Layer 12 of a small transformer language model trained on English Wikipedia (15 layers, counted from 0, width 128). Numbers have three digits each and are written without spaces.
Take only the direct path to the model's output, skipping the later layers: a vector added to the residual stream pushes a token's score in proportion to its dot product with that token's output vector.

Output vectors of the tokens that the questions are about. A number n stands for (n - 500) times 0.0028.
" Hispanic": 488292599472596721440459580582585557243294266290659741445555529565642284604535336420484500272427649475602523254492557573370338661297516557737664512450668471510459290350561488383422490580412523354543685404369397658355508667415430466705528412309634562449617469520485483523559302646589421201678535344552493547713529823453271312679561563450745541572319471459455573521518379309412426500653
"^{‡}": 530276707622389451391352561768604503500661363347561743566517483652528600536535500691329503407457421521557390593510594642437461544640398619421503682512480472657381588444469398250531503535365478500589438406586520388424602570519293658691415518366537565468370408584401521451419344470517460330378429399405488635676506529479587238617467516558504384574556567503579461303606375560317279465579
" Nelson": 576549547430507613564278518589554498588446556449696638430423587484542569510567458447473518515378549539611604405564594405548502380446483582639489601420524434513405430520448806518513599634473442474614419622555504488384536417535326463639427393412659557503538495468519495328570530482490448440404395428551479515555442497580450503677489575419492574677542527611531549560666454467500486498527
" Physics": 563364425671389509425594534612583611458440345282692680546363691426487413674522538365456422451314375433597601350620524480570564486431354704687580603373437341546427442639496594315369534575524456565588329510569640652588532477320569549538431463290433562473573445760529459552455611483661567278383547384425618270675227523650433455529645569609694546652369575698480408432778604394314558498566
" Shanghai": 503583571618518505477308525730385457415492477444651483327343754536656457522572421460504617497430442513559577343519562421510533497422447457401448676495356429561458469679486483403407493539389446294528310563427607556526575492537547505585546575445478541509551444518479464653578555545569461346457445495483600349705471382584380339596454545505469481600611662685457484543673554412577419529698
" directed": 611469542486693449578482544600433410511482377469548625480354610409458605425500481543542601554354583301612526393545483310601533514424444538500452464567524593515491440450311598535491582479530629351662267296468466548493575513652489601497414452433420589374692581875492509565526649497404584425399490445593601486695432424534552463667408461552488565571508564415476403362458522417367453468427
"century": 621558287607500457070570594537770546509327094334505970399414354685657328544627326455446363602287485406491637351654599318620500500316442587594690553423607293617535322417294690705426637548474500486583391496328353712598893599567345640471677448514732518500509354680571447411345432589532632331303436442701420559779371736447435548472488694539583449681408696565632627258673539419550316426788
" BMW": 524450576693556547549516504566533482418535479473692559505379742605635536471618372497516475322510461503471620390533519424355520494541554469595505660489487436569409550543444530472384503429576342559589296479378490631347522444384422455625532559519445657516627320576534360692693563376639521345424468358618650395661402549618522438453355496609694629468296600631414450304617593491673487532605
" Ji": 698592565552568478403334497583435434387477480523543430381422616576621551556482453427515597565466473438574593503507494464511577485410512531459462635475351497528477375526426465459386576623367359490613268502365550532394556468509550422552509538479421453489555341626477508436564525595636650464274438521523603282680447457480436459492613494512429474577481513662440417522617559485561536542599
"scribed": 875581645615582572443397552570676336508522452504490695483427433610496459488546444323353634377439582467726629320594695334545283585315623614751384563417276164549396421398504599573231556351508373525493535508554386561564419551780425452487746365595410602504580413545307235713528296528700787368600589482394563614546367483496330293578496490554483663462362504730447294500636497347378389481385
" contains": 509383543491558420478378529506540627311439319432545530535443682670477532527602452441446302614328470365702487367473512326430306658497512319544642564466534432524506538516440567535506638358366524417497566419603481515443645452691390530493504514334626479399420475718483304656403355574471613421334478417563558648455359453452503477705517707545581667488286589449580352323472408350462486558506
"edited": 626455553537774690375627570534649242500515516635689614567259483593455566655637456442405707520277632463777551325496494259574415732353257679403659440415462577650492342575333762604508560509567465496520373516517571608495562541576565489597704312365417744469484617669432404742335518577554726407456674350496313738606250311607378456597419752734562438626546487517430397306454732479305649480443
"dynamic": 470503549801525445311614553391724464492571397341551615595418575479650419463607467473402385301488512345674597310452407540510557577313271620525563707425433377596515471627577653415304546367577412512481279390539641609318527517581597785447702416473602696398399575604553468650421619402628713325271463295697518220696335561449510300508401752665829611584496544675579437300616447477577546449545
"pelled": 779514784504698545435442555758721315470450661444437645571351238520541331569550500289403651607455436463696663257580551431519410674454648664514582562284320559636432484497450655420430451655672604504584377514161632557406485596444471374520647579569613810435631489481521376482590443288450539335496384469424396420566476572510341267700574426587500549364420571489514475440437598485489450417659
" electrical": 497368544595536554479472546623510531449594443431471641595510640535563480569505400395486470373498452565605424471683491532567470594472468533628616442433492334518504576626354444364441497506560463604555407526515588686544639440464380590506593484549480544390503512507586382615651487458640456247415489415564620255738401778611443429552444577618613669391325576558469317275729523401609362509406
" Literature": 475359649684503580355500543419592530422292364240703782583441623637543424652610495561408525525474546390551565386667630407620349475343366598679393615477476530565437402594300489428249509655401527350545451431504598554569616722477570568519384415295364465438713496661401572630270589610645482443390434441369663275555375393542329427562686706514682416698360409628581448531629571374402378483630
" characters": 531411671621684369408511500464582586535450368455458686614422547563673438584543458591500430421542694491599531481575534238521384585404476635632628720409597529485421316430340486556346494430350292482587372500371548384433592735584264557568597568564613436399493534874355634593720330403380542533525722430557591417478561370440491354625615778547636674520377655678460291339638603469574442460418
" wanted": 565400597467668565500388538571574419372335391546608484463381617494494475557657449331526443516426592566685478381474460256517456583476448440522454574381339555506462489569466384503405614633380509325623407373520412558286443632598364528461485561503603535355696358837704465529614468301527707531267646353530466410568364507610447419767503520716607556522338716510590500419478477467483369392471
" Trach": 706568650602565554447291524462587434441569308342652617357506662554738377682533458545444369343361540698778527468597525315331448575405555616780529446530550392555414236497372587507447570637415322610605446482576497671407702658497576532659637471455525428472574536671373472500534616401714408326234592453391393307527221512460490289333649841639508632634307477500413471397471555411522443498511
" Orchestra": 543475761674471581417456501677781500574248441562822519500463578514734680455545500543394460527362735461571445617569598413517373548416245663745644744479540602531459431414181700302379663645553492388568386477460584431478579493427400591542468448339443401441793419818533437770644445372600449463394580271393678472609349487507338487508416538594716463657340425412378382550730660359575448442685
"Z": 676551488568704507535451492476361495500386434584615452429308517522498500538502555574384505510436466572520667404601452536452408685549510473390479508476341326606519485563538510463508420478530462451520269600446484485533414355370536470580518642519485428523340477616522573677518362450618625507403549408522453462481466418588696520410483510566534453591451531587470400480673620508513380471594
" physicist": 497352591549512508426490528659691528487524569332552700597500638581467500646520487341456383461479504428550573496590543367565473573419451791659616551467464331560429431581302364330299529608430573594552407449480514631571607545362419545635618349453470577383640526772686486552462557372664545324469471370537687344616254394589435518595441585589639696399396647692569430330760592341440435498477

Output weights of attention head 0. The head adds the sum of these rows, row i times number i of z. A number n stands for (n - 500) times 0.0018.
o0: 653431452507500473448442544365445674433538566546433552504544473340486583526495524731344602597378595536501406349518523361492400409718626505686530527443595655434494579456386601559350589467573484581244544605540461597419579503463587417709686516392344415622445338420390401421559641513499407567474642467481508474562178631322514482338600638449621650345468383432413441503392557717505465536587
o1: 566626500353606581459347507415579615522424323530491654673527673441454418523627464461747496533391502625602414672663605487479416524485401386557379539554541312154490545371576408672648442606532629508641550538491629429416499506657491458311409425506570577457411688434477473430375507452558486504574493467688435496368492494443351465662417533471375369450471449446510540459205550474494411525621
o2: 632540636395629449361473532258483495603630450589459487455404499421353357391718455507609497539536617629616726568571379367447551492582624554658364614373518318354496734537467500501380489495378580555642521404513434627421708323405420510480311484636396536585448407732693462500602473576573420562558492386491355734728469645631708517477444420387487446511556628476709485367533403351567520633503
o3: 478458620470376626552600730505633574632311541475732457421444417811489506507327434464539553477519523280473532713468541661660710611416456458554398665388632654598509551598485373460593447696419410463552672686428476534435619486505454502285555558412376605437359304444578460333503483564589415590535404751609580460572537740414354517598431569575315478504440576405533364622474511576496581390347
o4: 345459468413450414486308617519244471411570867402512170594667584492473570656461587489457408634369464511526456542440585504576518521472416564691291569405526405520340417513423473355260479586264420640574636563262472383378471525779465470671450431399482491515574607756527512623620756481617624519618339519426663448486597462460479554363605699726334641652486438377638594512411408553613371570391
o5: 465558366562522545331563595608339523568468537470415458560624529419440609584269453343473427566468488501453470390380417481403437467548500575307555420445515453534541320464298684489499672596489730381517672523558360501527495496474491510382192443511620678488324554489266448350430433618332536439426383496413352647732407467482605432507588541300365534285567649584623687621631383353384504333581
o6: 696400625510584504577492359495398532591528485599346428771511378420444563696468467649246650505463570457532388489454497381500332486484567339443460338582666590588481571454490576461624559541497624567505556689438506340540499414515237530253562609584651483488436399463508412492625271493524574489449294420501471560469457567595493522212563689472753527590340802570348502426461573606551475560491
o7: 350675481574537502549479598576602580801514511645488302473618406500416581673475369454520524720457559499446679485395448352517509559644604544559581352622572505602397556514438468558600483310491473426511656496564489457420401456528435452637411586462628435537472593389687373522758339506583618622482610340581440374547420323652496484450380553604572568504551289393859519581492564499437415604529
o8: 617358460461544508471630579278480432499376645645532330609377514428533376598424497598377430530466390327477585459733415501315602378534594421630619305394431338521481563530483553454399269535600451367438365497532428427467648552584724434585612562394604527448479552403405518534616485462622459409553439493561413454419675646462591545491459604567503465538564446406430524602414703266446448338541
o9: 540370398629568450455561576521460498517511608368392396650625376434686420537473332566314530625339581566610601456488657497566440396468677588447342495550444495531398474423820526525521527458483455391660779471531375672436404526515510519482452472525342193456510359712710387469476480529409322436387348507728591424381462556590571380643374566492218564536370564656489550567358507472460306387346
o10: 527535525568392360364364546598513412416505374454584441394394347593670616539602460479428502434414213493585355471407537462453471609499400403419599525560287663458472470462495680463405520371391354682614526373363632667462611443684286349347376464454577541518410416383399289557399471385426507353484672490609451385447278475504463436487645658448389574464632550450421554342404429475564443527431
o11: 597258589429514463604485525442281477464462377369470369549565480580555490521554506506382614554558522491353518632501440523541564766384393469188598587550532329545314586551687443430508594474575666389554531481633483484417563557636370636634665464391584367414379485610536486611728435465629483470585385502738347464560524459295462454576523541539531569583595621646662471611516471640602645512508
o12: 447624533383613578434489609584433426519504437429286471677428521478547766378564380597462631596365457413611444487474487331489386510472604473486400636326540639431323605514424508512575351533528729527575596440434548567595303573322400448458500426668409681414470723479628576619629476704579523387451481433583415596622370463293583342701484429652496424531452525425388452497325554487537589691251
o13: 646329483447490444578691661387501445293544446602465640424606555488537434428441533465384612560466675468326516467643662460443571517464532450460374435289410613553484484500539458651477664563470414388525457601525614402401667618544429588601463492463405535286411361466420490533510569529448483392449631481433500654442546430364446685430718609540535582486548470425782655498484527308580464439558
o14: 669562554522362355599473647538461546546646480739384361448555364430559378575549560518416502598469519498265496634521419631568481408712742484479306455583565582489441557479521422530416534558563617550618535389566569597493643454584552462682447705366524546346486546426397501344455497543574547454488524732491489590556477639576531465368469278562324348520402568644532510447555504588490380381412
o15: 380476533504548499558311598570750599439512809552405491423418345489566436304429464489491480637566453380439307540577566507408543420238662794430380658624540554552595524515564424329500539586406452447623557364552414456298564420379470496443371509469447309666407430559480453650384399618593442478589448428621405614282600494433225525345570546357496706350545475490393413444352395560675337576582
o16: 423436348451315374362475590487602372731537406478308425511646390388602386558551318462456730379529685217638423513439594628351525425372435302444430559569487742356411504442472372667339620405465476549620578424604569623522602633535546613611614432539417538394674554401507487543554348582319464556410522557401417488634631492573306430352591533463671456472749388480425553279478520375325424546570
o17: 351520569481507591559585495470661379363404677410754643462561388408574468465412787566515512406321414324401360695491512496678344607559605579369442224614280547641603483626385495432431445677515676561548480525480623413382645426405428395460573568399586551438435614635542689480421451505449552383547510325562588646686529448540497261517434622469365465444449436526554403350664582478460249485667
o18: 452393690377418484719492379479518431490344550517614580517510644473539404440536384567686470517548536560446554339591404383546337566640621577556454518560591595588437531599423533683374629501481516568574443381426506260513401393351724485472503562277497435662453559434272431438427439356379475482305389458487431432513566403496299230544437509418400543481580559424575680495661600552492593695426
o19: 372383575428321614430719329607469478347642540391353497368455518517636710482392529699576593643683562544630421524385483614526326595435582540538441636346414715494527899449584402446510496491451618489315712361416560456421452449602523602330603495457675406342548573684393460455557434572502500243735408537550494518475434598468267480695499573410613539451429456536605574473467626374457326333382
o20: 595609589470376592288446712559486527471461420595235518556614479501568448485501372443464388445458463517350476623683553369545526470637475706575615737562581558616408602510445467545517571603642520535508409415670387430540561656464504523473441624772640638526478518394565482414568503433359545529464280353683486409375599394407542425541508405363572681527704582397560418415599404293439484411312
o21: 578279688353541414374577360570531646568523391498548651367650568582451332446458338450451499380547554492407506471417587538561642371600628542373431674481369538721548436541643596423524528681585565654485409267326592452658358555539694583630499601508487515667514375442446573396457490602609461563669527489519465532484493460448537564367568588430427414512533305492506543592651419415521531433683
o22: 593401651552459275450515487480512579583576523573646449463487432675626522494366547568596603541537402536545620494420375483591240347425697618595478541470655357607694530311531427422516203501546484566713355514464465509438405555593352474514535327524562419414595558504492572494605350552594394515517642609616457498654528343360607429598319527468544578583364435586503617389635546484505406665592
o23: 477570580436522523295668533562501607569651587591562545451531369554410518400462453529383511601378532484358517659514585678480415527496425537564530621494584497551474466535460298533390568559267727361645556298336589508606734492594532349444509529723605452452601498410397438498545561247344533491625560423491544532507540305292473582625566587582508448446576684589457236533392491424593579579388
o24: 564425370349674649600446605433636636395661366626365503580354433524393595544471373492651469369718363543551527484648549315274475487712492339351533514640575461550499394495422506451586541418399478520223483551501375524414440326214327338745653729428545586305588479481337597441450628467529425487586536478564575494526346422426527523600382683480518495469519623690492440519465564368486508792475
o25: 529345485479628383534422431512458479475476420630519520341504407565456333626668494477593635530711503463468469153391428520625503437564623630480380621682521486147700434582511454182497574456462452488417526396502405407556623500531554506663269555576616517465637555522612467490433412409639644399492414603451483105512464379408547503533540574613299502631280403508496330425572400461534508489495
o26: 540669426391524561480392444539503468771439577592334597540367307526377448559531595371615656527505613476504472311638406523625425319432596759380770559368452503481396586348514557543366711780421607496495650425481566511634509411500363417463708485472649517279641568468452591584480614450626575598465430477418651361381510489329429490497531522477488539582359507551542530621410558500463496209649
o27: 604539541594578586380687649513469517357544447340340393482524477590431402548525678419782433450501594493721458467507529569420619580545438510602481349429567564618692487464573354507585548289426646356581564576537327504573535490502394647445381436524326621210452425305402474722373362616588508626548461822474457386505634333455471502305527460425417437607673369465535352438548607585505446699490
o28: 544300664303436515497550364466500542427429706314565359435490766583498478420667486577512327241440423386533500599559225509413278435441593590517540457359518389380380469443596613541646591560407395288420667425526548461529430416514368444447541595545498491545519458652515571677496624409487503490470553640454458644647578446474477495521597606443489373527420459567366375556354533465413553482589
o29: 457481490485502450612756663488486524431471479342558434577602249589485558594420487380422458365498460629388401297452456627213611694530438382357431569497507331606505410399653380599446499689513501620533467482467389518648550570359458694497447433557442462333468556473551670668545549459200688566666476498532555586409494608474740447537426501585629491602338584340507495388603486579461393531548
o30: 459473481553618585402498621357310540647458325413607570518416396360333457351636505469386476397631607553557365478459384492417338345444312405436305415528494737456543491409542628434505462459614435489452551506538426385666589451517570458469613485373391389490527438546400443634547490514552500429466492634482455884405294596653506704693478697477543603468483518411529552589417441482414476484339
o31: 487519487484473650353394472292482370397466533423335447619445452483441538354440573434352757507253397510384632452562556417437547518544438505434604440486558629427525629518394492478623350478400432424476608489534203529595621547549461517698301682418645417688388519546349549605376515476468345577667456532290486342389420671431505564606438353479714553623502690416590381631541499658656357516614
o32: 448520484449615449698427414398491496586391507570207622557205487553593400609478713530485701461535319548385441597504403485499437489495468462362528537556402629385405464468503531626512373483432367457444470385461482429517400561636629403510664549529540594472595390742474444511392516505710642375542580438545607606370482410414600443497363699473383349478493477711805428639409674488329477486628
o33: 506698428651544639633814484412413573410421547501618585585396551515290494594506347357637633364390423673562518442386492519551460604421590418428486673594298431687496318485444577555457614136463620718428656456591530321478545527580474593601505685557484285660478611560528613449436698567631439461402494364587531500419493474533380359579457511557665534413560493520507441285648636527520400291468
o34: 410585314432433440498584597434552478656603338442497532451574512546556529493540352434255435491472573524479602669600345437397462634576430595631528373520504556551343751484429487680481677395584556606341463537478549323430502749386555543486256589375538570547393451501334452491303592563620497428581476585554534618681353484460340371578538475374607434642634691537207512385692423416462438324626
o35: 380392604428449529721619540430557509661538502565536474538538388532610562489431578487559574503604497767428507345398602604440455385387377452481520561312558521480678242498409463385437587557652561563547541537504372430708560513551503277489485562567438415659678630305632442675473579378602482474542521466504453697586608672503441531427531437443484555474537412512529517596680405380266531426374
o36: 585506701403482485605459481689508470404543523508387561508293486503589604723610621569474486538405625346671596404593581300210526447514590335684491456377471478381595463498477386380658598670465406480542399606774370458576444555594498427416434441576653420485560561428397557570550412527618490673465514438529444572514594486511667378846325597525480260506533656583475431368766523549522431556546
o37: 542445391500585491385581497464350421468595562485400715469454657627635545614339404470382394533514573558589453566421447542540639547571515586409555486460460472648586570367543466632658474670512458504477591471376355505661459474590383663762514427449583468668496690568614458556438431460756646435422556675545531656480589620455411536548362638416552551356560435525532516388606523420629322486314
o38: 559496517567429497464333458460466640506484662476407553561549347468387781509379558511604582546398413554269454628345683423500574605522420333313556604385458435743460691492650644502357537596331568660492225507645541436465495560395512535371424595486458416565599533344425542429515335397550668306547578534438645461580600500416597515496503557469496458440490650310652394314443706599261244699629
o39: 474428447482428545219372372589456552384464541498741516610387568454300624588412669494354737522533330538306469401449468541456638494495466556543537632569563397236424540619528519464563606662598337332494431550687539449617501548545432536532527571575375366471372598505598642329410331512554445646302408452371411621579620502375645483418437693477546399586674812430515750470460518595564416476592
o40: 211564503620622501575554453272522365416439393433621555562344473648520522481526554508486308498464628627484433299516631543474426362438429423504441735457361370479422443485495654541541668519406645390345459470454562690400394551380510556379465465497686608573546463325514475397463400485579479585601419474603568622222495497530279560379524413314446580428346564650582344551468500640488600424529
o41: 574980449580582499360400307648499542481411585549604446492615592610662433461411534735550655486554473581519650636638410720443476426415589540550527587431458537337475226487326470400596517628485588592421494542446483438455646592476529584476558361527519380529515204264443484390515693504518561479648538517462371531459680636417620338419700466325477414623461538400685486534450470670513435543563
o42: 422532501603405527387514411498537586611589455486731287475418581515474373506613487593388601552649426644214331418648546552635475483356505664482401343533701555527271494539569457412594606614409561532381547413641543543609568577469705484599431328573420657435543551353409405472421309515492623571628498577582360552396333414561589250519309389585625511436752477481525650604490363595602429489369
o43: 720588355628403716461404373589307535462378415498405481532314686486393535555528494514394593502549433600558510482355596475511474499387399497439365438532491557810609629444515646558598435452630503459584494489538454529228551551142502387695544556528688496714487705617600280444437448522569530564461456591590367457610603464588391440383484614480567422431469514563387301484613434533518607615557
o44: 426520559392645451640460524312304415456389423585486672496318554367430622461701467415363375537559512538511547646488555291467608537252551403545574524390554468542413419455443390682504366564487610474523536414482600399643596513548609386507756503530587568137562357602345428454507375494669554630588451581509351509519436660672531683308464455411518660394484548304532396463473452558463509624374
o45: 627298514516497370425427516616389655651603607509680366791488476602427595400439314602473637616499353377468485509489449601527603605585316445527560595624446528601383663437499446398286547469572663447556483551567576468538408399478529434237645600476474475357629447395656328500378488595596254369254664352500479572388433611442439426442411244528503708462389519686683377341421472403615104278550
o46: 677438592439583461470471452761678428407510473496303520505507408442560454480499618290478421494488406527528322417423643405654482554339527614602568510574546490475658363589474539436406677342575524453470567415381412512450445608506519346604484459396631452550492418294555414576420774673450504501498592570423470497549534563616339486528308692548519435501601402556644559370526527459569524531553
o47: 384455502444481589420326147616532498532541441700440605464491453498539424647501562366752530641492546531622583383488487430424443635496539474466439470508706580554556399508486650555603489397480237561606392357397453675479556447620540551555488508616526441232324502520617462441563567615578607480464357471501672454450311700532532510379541440659466818323530596521482385488502473419458630514621
o48: 296665571360621481465599505537519406425652587767379665409469422421474348313492528530651568737512480555337662406520402464353420519341485373544577486571517545699565587426582554335524382478715464448617542479585638449453484391656542742555454484556488591573575685451608399572492620527489397793487540677348578561677333513407731419644523657611525421409428585554501335445367698422585543534547
o49: 403532575633418578380389700565526372477688437635529467290534544453460405567495542398601358505399449516416540405395551519509379509311606454403304533399599508197411468652378499510532661436416525420506389436440296520468606554479408523274728598401489432516454618338465455573459361540551573488544552561531352366368417529436455459560456432608676529600715491469262404472355596445460358295636
o50: 596458568492402482354613438758437647450390284441610481492495468542453536760612403625527620509577519537500475472311375341488383498470375647425370574514473588500521358679415582695537565660420551590589475389630472677617397441482438495381403451125401537439639425573507604445563512490492231534657641373420553589476465605633451523627486536320572745707484321552574392451611440484480617668625
o51: 511667611403464543571578527526558490510400515573492504443351506725496548623652229393490381512625662441391389473464355388460489475389416466558539367496636660408494268392419439533239528510528524594359525501496580459213385543316447499342535409565349458455516482410494669500502437487506258497477554683408370365504332689620598628578542477579427495516386466560500547703570549371576337481338
o52: 771546471497508496409504551605641461521445622247488454530486370491647538650549348437542355464501613522483583577511535537537446477580659416565424556517392356415210474362427436530477458339537603433511314588518479425731468554327489574748701439346508586587400579431354331452562518496564424471475372483434595732527652436491450481735490457507577650460570471578350538558404509544501630666495
o53: 275457436553417558611436557594458615400625380393311478666458589309353344418565407751398611685412420273659629430433544565432504433457413447575681612547635245466556588515655593658578531502378602609455418455581295515482526548457496490444609455527568493427441341421543570553387454463570678517321454521391684486649322602486441511614574627540367385531481583404608511503504427468656539456607
o54: 707439372454604535601432567589535503496452854411370565514450631525482507340497488524440617600562605469366358603437432429472519611480435588454459418343683448287505443408489379659598723364482666661388479609356354464620490509362360479485387409780715624470553582726512671412550431469552527595490622476605473702471590407456562566327390546588515567480560459456550540255438344371410474368412
o55: 553480306463451436632411571614631443425506519453563402389451415415300669433446465427367399571532647712653550560547462557474512507537491557518409383386450622508448474549626394423578400628410594634491476535600557513664399440512373503493572367475528522394431418554555300393324515572385504434678414334598324605409429485497727482472560485507477609591512668602379612514562706590378503596616
o56: 377734562575436412291453565493560627399525403399271354393548534506420413684392421537432414608618432502378513480575490315372502476368490495520689592296395563593600347462414551543425487411496421425496337556400639440455577506624558470445451419477398235476428661527447737426525539457492454702451487386510406526450288399402384597611442451534620339478420636512609490433470478513422412476625
o57: 611439559433464249366593468441631407579882518395571250411468634307522384562418716655443329408481440488434473571526491354557359680604572485452484578471520446475348479669513599455521300542475589525400375550582550318454315612296432443345540521699549351299371500293365426494375498463569433559301524432415458423333523501590614515312446441512452646606424177463519580505455601479552602301356
o58: 577416587583506465450452586685408349595620515456714375451423559427614593496542454600522566410491305616324502665204490499575510414350623357531460473651585406533373479416679502432558517701619467509681486446537284392587498221409420541643372428585558370503608516479570676392518435548380474394683441582442485489526385476431426511370474609375553214516627466461568495697466444460290457383651
o59: 438375537643564656638406369444355469592604566616385552444487412278500608424562602609359544558662514471503341591489401627519537499566543416443420482265429491583481477427645510519572487527524463589544339563507477551625297596309552438654336583543465435710284413589433667528530710569481592550463385593414571392433564453641507277561506527382422608411565373611431603451560507598626244605398
o60: 498531511662556546320727500382422338372452396475643485486435489674487480457331571588575515494426539586408511506497533472517533580553469395601462365431489336601413546492536315323543289655534483607513456433631522421629568475386539429536530696492525561618339370573363462512292461596709439485475553609503516342516364520462477382605610623580556556569400460549389582419425291594182647497557
o61: 354245483422442515522521350670391478510568462455307362498606424694531347458326637405596347493492354707412399623475553506710364502415487517668513585426281571327598355574610497363489435657605671680438550461483464458446540501397615484554553492230393544536570406614645554528485301505482615516358380481632558474531435567291531723579371461614445637489452511589547458508605603451634585453415
o62: 619534527447570578455486360475588545491540517371503419473364505391647539419423572256628479686447536321566671344624486376406451446651656547510363400477337557616395732477545468431240313627610351570292587459588520538667463565399561361364553585540463689580552453409355493496691639412564638429519520483697570366602591456513458537541421585655748503555563639518560334513445534664547418466550
o63: 499381667596524460342582698451509571390499441327332574541412503461421497726543418649548487316648388472397556575634493766541445509477501603431630338434546286305459636569539590347586574451548300652370736383488645577573521420414691551340448494658410504226440645269715553445664478441658388356624539443403465512509485534735390463395480433514499676364262538520597489514559596582633479488787

Each question shows a token from some text and the vector z that the head gathered there. A number n stands for (n - 500) times 0.014.

" when": 525483562439475482485436422458514459519456407461499508523550478413551536496532515458523438508504476502500509590550529505552506523463471527512521428609522511502591458501503427501531484573547453
Pushed up most: " wanted"

" in": 507519544483475473475469449428497513584480512442472516534497473414533481493523516500484442446491516483486488533570568509526473507486459499477524506564502483514557440475462410466498509500564483
Pushed up most: " Shanghai"

" an": 516540547441470487490424412471535450547472424470502504554542486417530497471540534473479444501516468512505508552535541487565494475481459517565522427563538497514557449494470411477537458532559483
Pushed up most: "scribed"

" and": 585514532514607418577443533472596469388463482422573434506501355413595391518558533412524355566454503369393535549494457552447724400451418415529560481476505444468538340455338376531496494490578466
Which two tokens does it push up most, strongest first? " Trach", " Ji"

"4": 531510546405472468467420426447498474510463458463504505534521459439504493500514502435485450526519494504529502508508553487544487537490470504468509433579508510497574448489508425547545502531546423
Which of these tokens does it push down most? "pelled"

"5": 544500535409493507506410444423527483485474432471501523554533447426483490491492551410521447509531504497519552499522597535547493463470444564460484397590498478484577482513486443525542477546527453
Which of these tokens does it push down most? " Trach"

"G": 510513629381482468504431505434445459495467442467433525529461438477525465495500464411532453489507532490478528563484558550518519490491511516493532432555454484463534488520463465505589504523573456
Which two tokens does it push up most, strongest first? "Z", " BMW"

" The": 544566579449557439436461480503441464548474390456498472604517425482578472447524496422578383499513491535490520546519515534517541500492412445528463408561576489518582450464514414536514508537547433
Pushed up most: " Literature"

"pa": 530503545433495481510428420472519436489432448473500495531509457441558499486521529452524424485465497471465532550527529507510544493463456523485539395557557495491554464482516470501540495572543438
Pushed up most: " Orchestra"

",": 512519593430524488534465407499499455539465452474515487531501485435540486465556525483512429490529464495495522560525511561573515512456431524527481417555534488478566484481506452542542457516535497
Pushed up most: " Nelson"

" ": 508527570450466481487444403454508451557425462461496503547562457408534491481561520457480430506485470494491536535514556490562490502477436515503499417597528516501539444504508453514571473591564480
Pushed up most: " wanted"

" is": 536516600427496507517490421470548477539477456486507537556556464389561513503549517499495446506519470479476501573562536483541485517485465529535515422597523489485606447496482435485500492582554425
Pushed up most: " contains"

" BMW": 541448557444501431507431466470483412529443417478471518547506442455591484510523466406521419475475512512456540549570550480503549482509408530482526447552539495504547455485494454499538528580561468
Pushed up most: " BMW"

"ang": 535471543460459530517447451387562482560515497489512528477585518508530516424513547471477440451532541442457540525539491534494510521463481616514538466551569424463508483500485491518553487503507551
Which two tokens does it push up most, strongest first? "^{‡}", "pelled"

"gre": 507501537412515483482413404445498474489465450470498514548509447410543507488519520455514434500496499498501512541533547494539513517487449530513523394591509493516582470483519442520550493555559448
Pushed up most: " Shanghai"

"ch": 673663545452657432585349545371567413436363481537420564578468401339568428466539350277444321421506479551400487556552434575483921267638445468537464466525442637452424461442524464587456517490472417
Which two tokens does it push up most, strongest first? " Trach", " Ji"

" a": 518513576443488465486432437456496459544484451470497497542527468439576497486540534444514441509484496478482502546558552496545471498492477519504511419583513482474599465477479434523546491549556446
Which two tokens does it push up most, strongest first? " wanted", "scribed"

"ve": 476498583437527474464416432470486499521517466486483514496505474427570544465514503464507468477503509510522497568586520545544493511485471541536524447522533475539533478523535456480500506533551522
Pushed up most: " physicist"

" the": 494571578492478482450425443517509457537486414505513493545540463442553505452495488484517415506518421480482498535550488504511515501452471484528504412595558504496570465442476411510514457538506480
Pushed up most: " Hispanic"

" content": 564435531480467494507456461487530528525467361491463531411555520446507518436537533507482493473545447543502500582540459548533540463525428540617494517553558540481604451442477454529526486522558590
Pushed up most: "dynamic"

"an": 500551578422478490498456419474494470533445455444485496542469481461539509490562533426527447490498465502499489505492555539536520510462466516481492425592491501488580490500514446551539473536489466
Which of these tokens does it push down most? "edited"

" O": 559560561454613445394314409479534403373406538522466588558370378565494533475557420415462373469500465552446492514468490504512700410515392516482444388528535565530490536472530460487580469534414415
Which two tokens does it push up most, strongest first? " Ji", " Trach"

"ing": 510508577442509475511444421478491458535473466465497498538510469430553507483533521467525438489511471488500501552537526524554497512469451522515503420571524481487583468478496436539536480527553461
Which of these tokens does it push down most? "Z"

" unit": 564484581439468442513440444455520491497507438478491533554570482415539500500511564503530421525534481505477481523585533501513496502505485539540520449589554483538541477461452471519492497576553496
Pushed up most: "scribed"

"–": 575505542407416464450412418482495504583436478463516474484541456461469474525531498396409493554592467514551501453446519448521456586496512456428475494561526543465588420512502386592572535534506386
Pushed up most: " directed"

"0": 490626681534375400366587628557449538539388514504556485298419456649494453494526555445320504738539594566554672364460443437548577569429574468198479688497552561418535389400345422639431760298337264
Which of these tokens does it push down most? " physicist"

"\n": 575500586417482459496407451419507452511528449478500526546499444452554485522479503436518421515502492416514525517540592508530495502480498544488523433582527459496545462537490408534539500548534431
Pushed up most: " Orchestra"

" for": 521527592430481462479439433463492471542484425449480508536496475439541507505531529420532447500501479487515502519521561503554492516478473497510504428603510495500579470505498433540537493544548448
Pushed up most: " wanted"

"i": 544511539398509497498420455399533490483465416471512526569525462416485471500467532392511443490508530488507557502517625512549497438482452552457486406580487467500567480506498458529550489555540452
Which of these tokens does it push down most? " Hispanic"

"se": 481539589494420526541450462569515451507413422477507461442498423460557440518530561530516442475439479411412495544517481501431517438407473501416573395479580508493516448479491508485514520523473437
Which of these tokens does it push down most? "dynamic"

"1": 515583537446422458479452398452496501633347499468484559543591452343474459495636523466415447509532521529446552491439547482562431537553450448510474434653557513522470460567461467531552505566584531
Which of these tokens does it push down most? "century"

" Arts": 554490558387465466503423451435501471515495434511492491537484463520549465512525501460515452547509449407493532508483546563492467499455492554476517474542476496449556437537524397529523466533500433
Which of these tokens does it push down most? "pelled"

"e": 509502536420516484480414408439494469491465448470499512556515448409540509490520515454517430503496493497510508544541548500539511517489445528510519396587512495514581468483519435519554491556562441
Pushed up most: " Shanghai"

" R": 529524545455503454499467417503488443509436403472474560593504413483567502456534504416548400462426499563486571493537532470539525437500413467457549426562502475510543471493436515504570526552532426
Which of these tokens does it push down most? "century"

"th": 553540578427462475457444452443510468513449445493515479546519486457547481509507504449456456517489479488504521504516563448525555500512480495513517458568514504514561491523490431511579491551518424
Which two tokens does it push up most, strongest first? " Nelson", "scribed"

" D": 513505551448493497470430410444482441520461438448468507547511466440551517474526544450508434499483476493485518540553546493556502491469448519502534428577526484494575454491483435488538493556566450
Pushed up most: " Physics"

" as": 516438519418519538539449407444594554527534471534553557490536511510541436451533527511490483474543478515545550552578547539527480513483480590552530412533559472449625475417493466530536480521462529
Pushed up most: "^{‡}"